Layer 2 of a small transformer language model trained on English Wikipedia (11 layers, counted from 0, width 64).
A neuron adds its activation times its output weights to the MLP's output. To switch it off is to set its activation to zero at one token and run the rest of the model.

Output weights of the MLP neurons that the questions are about. A number n stands for n times 0.0029.
n6: 26 56 -25 -10 53 -165 -85 -84 81 -192 5 -246 -7 129 -74 246 -10 -57 -24 -9 198 -55 99 14 -34 -24 152 19 -330 -7 -94 155 167 -89 72 -64 -116 -60 10 107 127 21 94 -47 -10 189 113 -25 182 2 13 276 67 -14 11 -37 140 -152 -87 -128 47 72 -107 28
n8: 138 -11 87 -168 -200 -34 -99 36 -31 -46 -280 54 -145 49 -166 125 -55 41 295 175 -1 9 79 63 86 54 87 32 68 -53 -162 9 78 -82 -174 -143 16 -119 -82 -74 94 -16 194 -194 -117 -55 2 11 -197 202 213 242 -272 -80 68 -92 12 76 -42 -76 -22 5 21 38
n24: 30 6 2 -39 136 92 -28 -118 10 -72 58 50 148 -198 -96 213 20 -3 -201 62 -90 -34 -9 -6 -47 -45 -46 -84 -135 -245 -20 -131 126 -6 188 46 -154 23 75 73 81 131 250 227 -38 84 85 43 57 63 -31 -93 135 -64 -1 -289 180 150 -32 142 -76 26 91 54
n29: -200 -63 149 -73 -28 91 119 -193 -247 -74 9 -162 -98 142 -94 81 -12 -49 130 -83 201 52 22 318 52 257 11 180 -321 -3 89 101 64 316 140 102 -60 -154 81 -3 -27 -14 258 87 34 -168 -32 5 -8 -14 49 123 131 210 -202 56 -101 -60 -31 160 -62 -101 79 -45
n35: 141 -230 147 -43 100 42 32 -127 131 22 -147 -46 67 -228 -79 -40 -9 -42 -166 -103 -58 32 -48 21 69 13 -9 -15 79 -95 52 -65 -81 -40 40 -72 -104 -74 155 16 -7 -24 -92 -59 -21 -118 -31 -187 -94 48 -272 29 -56 163 115 134 -119 102 -53 -93 -111 -99 85 5
n50: 29 280 -43 131 174 -58 -144 -62 -129 101 -187 -150 -188 -201 133 -174 -112 124 -46 -64 18 48 -64 118 -43 -434 -21 -257 244 18 50 162 -99 6 96 240 151 -35 247 74 -134 202 -192 -238 0 84 -135 -62 -279 105 -37 163 304 139 102 -70 -245 -122 -86 -228 74 212 240 -36
n63: 74 100 -46 -84 -156 -5 -62 125 -62 -28 -146 64 -32 14 -97 141 -43 -90 180 117 -43 -28 108 20 69 -20 71 -55 -11 70 -141 -1 175 -115 -137 -214 38 -87 -102 -19 169 -39 115 -154 -107 94 21 -21 -254 276 221 297 -154 -228 -19 -91 2 13 87 -60 25 63 72 94
n70: -162 3 -196 -338 52 47 -189 118 -48 1 38 12 147 -221 82 -177 16 39 -86 -76 -124 2 14 347 173 -242 -41 222 -218 18 -212 -211 -283 -162 144 -147 -233 -22 43 -16 96 212 223 -125 472 -92 122 144 120 190 -143 62 -41 359 9 -74 -88 -19 -137 97 143 -189 60 -164
n80: 109 127 -248 59 10 87 112 69 -18 -82 71 -95 27 -70 253 19 -99 -24 15 94 -28 80 -134 -87 106 7 27 33 271 89 -28 -82 189 1 -1 15 112 7 39 132 -37 81 181 84 -159 -120 34 7 113 104 -92 -11 -159 -9 159 -135 -102 -178 -129 -106 217 48 -119 -54
n88: 32 26 -161 -125 -46 -14 70 49 47 110 63 45 -76 5 -23 139 5 138 173 128 48 35 126 170 -100 22 -228 -1 35 27 -52 50 -63 32 210 -131 -52 91 -51 -29 59 33 -102 -116 -86 58 167 -162 17 -7 -28 -51 182 -34 -243 301 35 -142 -97 83 -99 -198 20 -199
n91: -102 -109 3 -117 -132 151 85 293 79 -129 -161 -113 73 194 -135 -51 106 221 -12 -204 -83 167 31 -23 -8 126 246 -117 -85 -4 155 -20 63 155 -59 37 280 119 34 86 102 -62 111 -170 30 -81 -123 62 109 168 -13 117 -1 353 -167 249 -171 -47 5 -50 4 65 37 -76
n99: 19 155 -73 71 -77 -70 18 7 -28 33 -83 -31 -174 56 273 9 243 29 8 -116 85 39 -198 137 -213 106 -10 66 133 -39 107 225 -65 67 -7 78 88 -214 85 -2 135 -46 -136 37 -47 81 300 81 78 -194 13 -289 32 41 -88 8 -9 -10 69 -54 -41 -202 -13 30
n106: -116 98 -38 12 -89 246 -4 107 -258 79 124 32 -79 6 -132 77 34 15 140 75 287 180 -101 -39 52 202 -67 136 -34 -7 -141 184 148 19 78 -151 0 86 -114 -39 24 114 178 -70 -173 -204 103 166 -7 -145 179 -15 -155 65 -21 51 46 -22 -105 48 -66 -124 209 19
n121: -41 -89 -32 83 -80 7 77 52 74 89 54 59 -34 85 158 -71 -53 -178 49 81 40 -6 212 -83 154 -80 40 -23 117 1 8 -29 -59 49 146 94 85 58 -67 14 -173 -33 -45 8 10 122 -153 -142 -18 -35 -3 -16 110 93 -17 -21 41 4 26 -26 69 -153 -15 -162
n125: -119 -68 -302 -13 52 -21 106 -5 -5 133 -63 19 -148 43 8 -63 305 -80 -74 -180 26 -8 -8 -88 -81 10 15 126 188 -56 40 -2 20 33 28 -132 0 -123 -67 157 48 -99 -30 -246 -8 -93 111 55 -62 -78 -7 205 187 122 218 142 -8 -234 -112 -62 263 99 108 57
n126: 14 66 21 -14 -177 94 17 -46 25 99 79 165 86 -18 -66 102 -61 29 -22 -128 -152 -88 99 95 -48 -65 -74 -88 -183 -204 -21 -224 88 -98 -31 -136 -25 50 14 -186 -208 -121 207 -145 40 -62 24 87 -20 -24 53 -6 -176 30 158 127 -79 158 -57 -148 -106 -165 -85 49

Each question names a token from some text and the token that comes next. It shows the activations a of the neurons there, in the order above. A number n stands for n times 0.16.

Then comes g, the gradient of the next token's log-probability with respect to the MLP's output, scaled to length 1. A neuron's effect is roughly proportional to its activation times (output weights . g). A number n stands for n times 0.00099.

"s ", then "a "
a: -7 1 4 0 6 1 2 2 0 0 2 -2 -3 -3 3 0
g: -22 127 115 -43 -7 70 -10 100 111 -41 131 -83 -36 62 -29 -212 197 -59 -176 -247 208 -99 -175 79 -114 -314 -13 220 -77 196 45 -88 333 -97 65 -276 -124 -135 -9 -40 199 -53 77 8 53 88 -78 -96 -30 26 -86 -211 -119 41 9 -71 20 -2 58 62 -50 -116 192 17
Which neuron, switched off, lowers the next token's probability most? n70

"like ", then "the "
a: -6 1 2 -4 0 2 3 0 -1 -1 0 0 -1 1 1 3
g: 21 181 -27 59 -31 378 292 105 160 -20 110 64 234 160 -132 103 229 -212 -65 -41 50 -69 2 -19 -131 -129 220 -60 -27 -143 60 16 78 210 -155 -167 -89 49 64 -190 99 21 35 -39 153 -227 -189 7 39 0 -33 -73 -57 47 2 -213 45 33 24 66 22 -114 72 90
Which neuron, switched off, lowers the next token's probability most? n126

"time ", then "at "
a: -5 1 1 1 0 0 1 1 -1 -1 4 0 0 -2 3 2
g: 181 -95 16 33 -27 -57 188 -250 -86 -108 -212 56 11 125 93 -211 33 149 -217 127 168 130 -13 -96 -123 7 55 -52 4 -236 73 47 -172 -2 -195 12 -300 -29 136 -69 -120 -5 -16 50 -16 -55 -155 -154 -140 -207 123 -174 75 36 43 105 -221 -11 18 143 227 -93 57 -57
Which neuron, switched off, lowers the next token's probability most? n6

"In ", then "197"
a: -2 0 2 1 6 3 5 -1 0 0 1 -1 -4 -2 0 0
g: -1 143 85 -285 -48 31 68 115 222 -90 -154 185 3 -76 146 -53 -52 41 -4 44 -119 213 -12 72 29 -176 260 -304 -136 112 127 -29 -40 83 -24 184 -101 -48 -6 -16 130 211 -3 -78 -14 146 22 60 141 -80 28 10 -29 -108 -159 193 -2 -25 27 -1 83 -293 -294 -46
Which neuron, switched off, lowers the next token's probability most? n106

", ", then "per"
a: -4 1 -1 0 3 2 1 2 -1 -2 0 0 -2 -1 4 2
g: 148 -80 -114 -35 100 0 -45 -101 -39 -15 23 -20 -157 -89 -223 -42 -11 116 -213 -4 131 -1 -70 3 -5 88 -32 -67 66 14 -125 -140 222 -169 -22 172 -249 190 51 89 -84 -179 384 67 -59 56 -19 19 194 -160 154 275 -20 118 -1 -75 54 166 -14 5 -206 195 119 108
Which neuron, switched off, raises the next token's probability most? n6

"mov", then "e "
a: 8 159 -1 -5 -3 4 134 0 2 0 -2 0 3 -1 2 2
g: 36 92 -68 -131 88 17 239 -109 128 42 -15 -41 229 -299 -207 21 80 -121 -235 198 106 13 -40 29 -135 -91 -89 -62 72 200 -245 160 -139 104 3 108 251 170 -156 79 193 -157 44 -72 138 -54 -45 100 -111 -32 -31 45 11 -54 -78 79 34 0 -31 -230 61 -48 -75 205
Which neuron, switched off, raises the next token's probability most? n8

"| ", then "L"
a: -2 1 -1 -2 -1 14 0 2 2 0 2 -2 -3 0 0 -3
g: 143 -240 -79 156 160 -188 -205 -154 -161 -106 190 23 -93 -220 -213 -80 -78 -156 87 267 -55 122 208 -147 13 96 217 -125 -73 -7 101 22 -86 -17 -29 -70 -240 -113 37 -27 58 134 -30 -88 -22 -64 48 66 165 -88 93 160 -119 52 124 -32 93 85 -62 -22 201 -165 47 45
Which neuron, switched off, lowers the next token's probability most? n99

", ", then "and "
a: -5 1 -2 0 9 2 2 2 -1 -2 -2 0 -2 0 4 0
g: 98 19 -15 95 101 164 -254 -26 -108 93 -135 129 47 17 80 36 -87 127 -154 214 134 -101 -13 -36 34 334 -193 60 61 -99 -122 35 247 62 112 -8 167 -38 71 46 -252 97 7 -30 153 -17 -99 -46 -247 -76 343 64 -109 -40 -44 -7 154 -100 73 -145 -99 -126 -21 117
Which neuron, switched off, raises the next token's probability most? n35

"gr", then "av"
a: 0 149 3 -3 -5 2 159 1 5 -3 -1 -2 -1 -1 17 -2
g: 55 -153 -33 -213 111 -51 -189 -132 110 46 126 138 145 170 -68 -33 -86 12 244 -205 -65 -288 24 -61 -143 118 4 -41 20 -138 13 -41 52 -96 -200 10 121 66 196 -140 6 73 -9 -26 -224 -11 162 100 -116 41 -91 235 221 -94 33 3 -20 88 -207 133 122 -166 52 -210
Which neuron, switched off, lowers the next token's probability most? n8

"26", then "7 "
a: -1 -2 -5 0 -3 0 0 -289 -5 -1 -4 3 -9 -1 -1 -21
g: -11 120 17 -218 96 181 113 114 -43 110 -32 -207 5 -246 -80 58 22 -22 9 -193 -188 26 -162 -195 133 -135 -269 -9 -6 165 305 -18 -50 174 -89 27 146 -69 -18 10 -77 41 -43 147 54 -116 -66 -57 138 -137 -36 0 59 -15 -129 326 58 30 -35 -25 25 -209 -16 235
Which neuron, switched off, lowers the next token's probability most? n70

"ick ", then "Gre"
a: -7 1 3 1 0 1 0 1 -3 1 3 -3 -3 -4 1 2
g: -128 28 -6 -197 74 -204 31 101 -14 115 -59 -345 187 45 -85 23 -7 76 5 29 -61 -24 -81 -24 -39 57 177 -137 -128 22 -114 -125 205 3 -472 129 20 -198 0 -83 -108 -57 -227 24 33 27 87 -3 25 284 -86 -18 -84 122 -86 -17 -113 -35 -188 -125 4 58 111 -55
Which neuron, switched off, lowers the next token's probability most? n91

"M", then "az"
a: -2 225 -5 -1 1 2 251 4 -22 -4 1 14 44 4 1 0
g: -248 -21 -3 42 -184 -28 -96 -185 101 50 -44 243 -24 278 24 -86 -130 -110 -74 -72 55 -98 3 146 -100 -266 142 110 220 190 -95 -68 -14 -179 137 111 -85 -128 63 -94 246 58 61 24 -147 135 -64 -49 234 -218 104 -25 -103 -28 -105 150 93 13 7 -55 -86 24 110 169
Which neuron, switched off, lowers the next token's probability most? n80

"sol", then "ved "
a: -1 158 2 -1 0 5 243 0 -2 -8 -5 0 28 0 -3 1
g: -89 139 -18 -56 62 -105 -191 206 -123 -35 94 37 -57 -6 132 62 62 228 -48 -19 106 91 -198 47 64 -153 104 -35 -24 75 -103 -124 -116 -173 250 -142 -37 49 -32 -132 -28 -153 -182 -119 157 -295 261 -91 -3 150 -162 122 85 39 -46 125 184 59 121 -118 85 -225 149 -99
Which neuron, switched off, lowers the next token's probability most? n106

"people ", then "of "
a: -5 1 3 0 94 -1 3 -1 10 4 -1 0 -7 16 2 1
g: 28 79 45 -61 168 -41 -173 3 -69 75 32 -202 13 31 -67 51 20 -103 -111 -73 21 -127 189 -159 134 -208 21 57 42 235 -32 40 304 -7 134 -141 50 -39 -89 -64 -213 -50 13 171 -188 -327 -98 237 -117 -236 -181 202 -76 118 -28 10 -11 18 179 -18 -51 -23 -68 -150
Which neuron, switched off, lowers the next token's probability most? n35

". ", then "N"
a: -3 0 -15 3 0 0 0 1 1 0 0 1 -2 0 3 0
g: 130 -130 -125 226 -91 133 -160 -185 46 48 -128 89 -205 -54 92 -19 128 72 20 117 -191 -6 -4 116 -85 1 -169 14 -71 211 16 5 85 -1 207 -129 103 -82 152 0 121 1 -5 190 -91 -116 136 254 -53 8 224 -59 -174 66 -173 -145 73 71 370 17 52 -116 106 -31
Which neuron, switched off, raises the next token's probability most? n24

"ay", then "an "
a: 7 51 0 -2 4 -4 90 0 1 -54 1 -2 -13 3 1 -4
g: -196 20 28 33 64 52 250 -53 -9 12 59 -95 2 -72 37 -141 -12 -201 -60 -112 -42 -232 6 40 71 134 78 322 -15 -30 69 -149 -63 28 102 -56 42 -204 115 -63 -123 83 -84 194 -158 58 8 -24 -208 -327 282 178 43 -8 51 23 -176 103 71 -171 179 80 -112 160
Which neuron, switched off, lowers the next token's probability most? n88

"T", then "O "
a: -1 325 0 0 0 3 316 5 -5 1 -2 -3 33 -3 5 0
g: 16 -87 157 -93 -62 226 24 -50 -38 207 -20 361 128 61 -37 -163 -205 73 -23 -83 44 96 52 -134 164 105 177 257 83 129 -7 76 -219 31 -7 -107 10 126 -257 54 -70 19 107 -57 -59 33 35 31 49 -40 -132 -158 -204 -41 164 -16 81 15 -352 -76 70 101 -21 -77
Which neuron, switched off, raises the next token's probability most? n63

"ed", then "ly "
a: -5 105 -49 -4 -10 -4 200 -2 12 6 -2 -4 -2 0 0 -2
g: 176 89 -167 182 -74 -18 -61 -60 -60 15 -67 -352 254 -70 -17 71 48 199 -172 -166 -55 102 2 60 -114 -47 -59 29 -36 50 -106 69 -103 70 28 -125 127 -126 101 -127 347 46 99 26 190 33 150 -139 75 -72 -84 70 125 -107 -162 -138 218 -71 135 -206 24 -111 43 139
Which neuron, switched off, lowers the next token's probability most? n63

"it ", then "was "
a: -6 1 1 0 0 -2 1 0 6 0 1 -3 -5 -2 4 3
g: -151 -21 -128 -20 -221 -303 61 78 161 46 -16 -209 138 -130 -3 117 72 -52 -151 318 273 -68 -141 37 99 -95 80 -93 -107 42 11 207 91 58 -103 -234 185 30 22 -41 -110 -8 -191 199 30 51 -121 71 -9 16 37 128 -77 10 79 -67 -157 -171 -135 -200 57 24 -93 -47
Which neuron, switched off, raises the next token's probability most? n6

"ed ", then "so "
a: -5 1 3 -1 0 -1 3 0 0 -1 2 -4 -5 -1 2 1
g: -47 -193 110 -267 196 83 7 -201 -69 7 78 165 -160 142 81 -239 28 -20 191 -24 66 -61 -108 -9 -217 212 76 60 -14 102 205 -88 -24 -303 56 -58 53 -11 -75 -151 12 2 -89 89 162 -206 27 -139 -112 286 -15 -179 -81 -48 4 -61 -52 -68 -118 153 155 -31 32 15
Which neuron, switched off, raises the next token's probability most? n24

"im ", then "Ad"
a: -7 2 2 0 0 1 1 1 -3 0 2 -1 -1 -3 3 1
g: 38 32 22 75 43 170 -182 -93 70 86 -105 96 -61 -151 -62 -118 -220 64 26 -191 -63 169 72 29 -188 -146 49 -72 230 -261 90 169 -196 -116 133 55 164 -138 -154 79 41 -47 63 18 98 263 74 -152 -95 -65 -163 -109 90 61 -35 -109 11 -17 314 -18 -14 -117 -191 149
Which neuron, switched off, lowers the next token's probability most? n6

"and ", then "t"
a: -6 0 0 1 -2 1 0 0 0 3 3 0 -1 -2 4 -1
g: 120 -74 -180 -54 48 -275 -105 -15 -207 -69 15 152 -78 52 -37 66 107 144 -29 49 -175 78 -33 68 15 -66 -263 -124 -148 25 -120 -27 267 146 176 206 89 -132 2 -239 -6 -170 -174 -16 -203 150 -28 11 -139 -167 146 10 -74 -202 -9 102 36 -39 158 -139 192 34 37 -37
Which neuron, switched off, raises the next token's probability most? n91

"the ", then "vill"
a: -4 -1 3 -35 5 0 1 0 -1 0 0 -2 -6 18 1 0
g: -188 -63 -57 -90 -66 -361 -98 12 -167 104 111 -170 -73 39 42 -161 -60 -119 21 218 -35 90 64 -183 239 -35 109 -97 -74 79 119 -7 25 168 -190 132 -3 -125 -91 -140 -67 -25 -32 -143 -255 -190 -151 -209 -17 7 -144 150 53 178 -85 -88 -125 -150 -94 -41 78 -12 -126 -91
Which neuron, switched off, lowers the next token's probability most? n121

"ol", then "a"
a: -4 152 -1 -4 -8 4 139 1 -1 -1 1 0 7 1 -3 11
g: 6 50 138 61 -74 -201 -195 316 -143 -22 -135 -160 112 5 75 -143 -44 -60 -238 -75 -169 103 56 186 -143 24 2 250 75 -103 -24 -71 244 -146 28 130 64 -52 -53 -177 -74 -46 -296 2 -85 -94 -101 28 -41 -131 180 27 109 -175 -88 278 33 2 -4 107 -19 11 38 -38
Which neuron, switched off, raises the next token's probability most? n8

"ke ", then "Me"
a: -4 2 0 0 0 0 3 2 -2 0 -1 -4 -4 -3 0 1
g: -317 -282 46 81 43 236 -62 43 195 -26 27 207 149 14 169 -56 60 -270 108 -198 -66 134 -31 -33 -168 -18 26 88 -49 -114 -134 -139 -144 -16 -59 115 161 30 -51 -25 76 47 54 76 63 53 -31 78 51 22 -38 -353 -38 -97 -29 41 -10 17 140 -240 -27 -182 47 -190
Which neuron, switched off, lowers the next token's probability most? n6

"it", then "r"
a: -1 89 -1 -4 0 0 176 -2 -5 7 -3 -18 15 0 -1 7
g: -39 -11 83 91 3 -149 -6 96 -57 130 28 74 -11 -232 -139 -112 10 -20 7 56 -312 38 77 -194 -217 -213 -113 -115 -94 -85 31 -111 -45 34 100 33 -60 -15 131 5 -159 -129 31 -302 -227 -22 -181 -174 42 -137 -149 235 -176 -9 -166 93 126 -12 -124 -35 -264 -31 -71 92
Which neuron, switched off, raises the next token's probability most? n106

"bo", then "\n"
a: 4 169 36 2 0 3 233 -1 6 1 0 -2 0 -1 -30 -6
g: 193 -28 60 29 27 -179 -216 300 54 102 247 139 -170 209 10 -47 85 -238 -170 129 -21 47 -42 -132 44 -40 -133 107 10 154 -268 110 24 -225 193 106 -92 -20 -31 -108 -145 208 186 94 1 16 114 -65 -97 10 -49 157 66 84 30 124 35 1 -205 68 84 12 -48 -10
Which neuron, switched off, lowers the next token's probability most? n63

"ants ", then "for "
a: -4 1 4 -12 40 0 3 0 5 1 0 -1 -6 1 3 1
g: -120 19 -154 127 -18 -151 137 179 24 204 -268 25 5 -295 -4 183 -159 -136 -68 5 83 -167 -43 19 131 -12 52 -44 97 100 72 242 27 80 32 154 204 -81 -133 -132 -155 23 -243 37 99 -3 -20 41 70 -43 -46 -51 -172 90 265 -39 226 96 113 14 97 42 181 -129
Which neuron, switched off, lowers the next token's probability most? n29

"in", then "ical "
a: -15 163 2 -7 2 -45 112 3 13 0 0 -1 -2 -2 1 13
g: -122 -24 -10 114 -124 33 -37 -57 -31 130 -115 214 -197 230 2 -211 -46 152 170 206 50 116 53 61 -19 121 -46 1 203 47 120 -45 -139 -19 133 47 -308 -104 -23 134 96 -244 6 261 -50 51 -137 25 78 -131 191 -123 -149 -55 -92 79 -40 -25 98 -112 -307 14 34 -31
Which neuron, switched off, lowers the next token's probability most? n8

"| ", then "30"
a: -4 -1 -1 -1 1 11 -2 2 0 0 2 0 -2 -1 3 -3
g: 76 105 93 -48 -147 122 -36 64 150 -89 -26 36 102 -22 -65 -148 -129 23 45 74 -56 167 101 -282 -124 -7 281 40 65 169 207 183 15 17 8 208 -31 210 -7 93 -54 262 -72 -10 -193 11 -81 -27 9 -63 51 186 66 -15 -278 -200 234 -104 150 16 132 -4 153 138
Which neuron, switched off, lowers the next token's probability most? n50

"Z", then "amb"
a: -3 354 2 -2 3 2 425 0 -3 -3 -2 -5 2 2 56 -2
g: -86 -128 108 -17 57 -70 13 105 82 114 -32 44 -40 -185 -97 -26 109 221 -178 -217 41 109 85 -24 -42 -221 11 -17 213 -188 -63 -84 177 1 -56 -111 -231 -223 203 -2 -24 -83 177 -87 -16 189 309 -235 127 3 38 -191 29 36 -97 -185 40 61 130 -89 85 -75 104 -124
Which neuron, switched off, raises the next token's probability most? n63

"| ", then "28"
a: -3 -1 -1 -1 0 5 -2 2 0 0 2 0 -2 -1 3 -3
g: 37 109 125 29 -134 159 -37 1 106 0 -84 33 21 17 -32 -138 -112 62 2 60 19 170 71 -183 -47 -49 139 24 58 139 318 109 26 116 157 240 67 127 -41 54 -108 255 -162 -11 -199 49 -72 3 48 -80 102 198 45 -61 -292 -239 255 -96 198 91 129 81 162 88
Which neuron, switched off, raises the next token's probability most? n70

"many ", then "vari"
a: -5 1 2 -31 -2 -1 5 -1 0 0 -1 -1 -3 -3 0 2
g: 2 -59 -199 -118 -68 39 78 -145 66 -43 -156 1 -294 27 0 35 68 -38 138 -17 -63 103 -234 139 -14 -90 -121 73 -297 279 214 -57 57 118 1 4 -166 112 -173 -124 83 47 -55 -182 103 163 119 91 158 166 196 52 123 -159 91 -106 170 40 63 -89 176 3 136 -35
Which neuron, switched off, raises the next token's probability most? n29

"m", then "ation "
a: -1 290 0 -5 0 -40 259 -2 1 -4 -4 -1 52 3 -2 59
g: 11 -97 -119 -210 245 28 68 -64 44 53 -83 82 59 202 -61 -114 -114 -7 -4 68 12 -169 50 -280 -134 -214 252 -22 55 138 229 94 -137 -49 -238 126 99 -146 119 -79 82 -3 -113 -169 -116 -76 126 27 2 -24 -175 13 -48 -218 96 -250 -110 13 83 3 -41 -207 45 133
Which neuron, switched off, raises the next token's probability most? n106

"and ", then "last "
a: -6 0 -1 0 -1 0 1 1 0 0 3 -1 -2 -2 4 -1
g: -210 -29 25 93 120 -173 96 139 12 9 -113 22 -135 -72 103 122 -173 176 -47 -149 151 -25 -161 -244 -47 -238 71 -115 28 -114 -149 177 -101 64 -81 -196 34 89 64 125 1 -24 90 82 -205 143 117 70 5 198 -64 -52 -131 -71 -34 85 -37 5 52 -252 -389 43 -71 -75
Which neuron, switched off, raises the next token's probability most? n6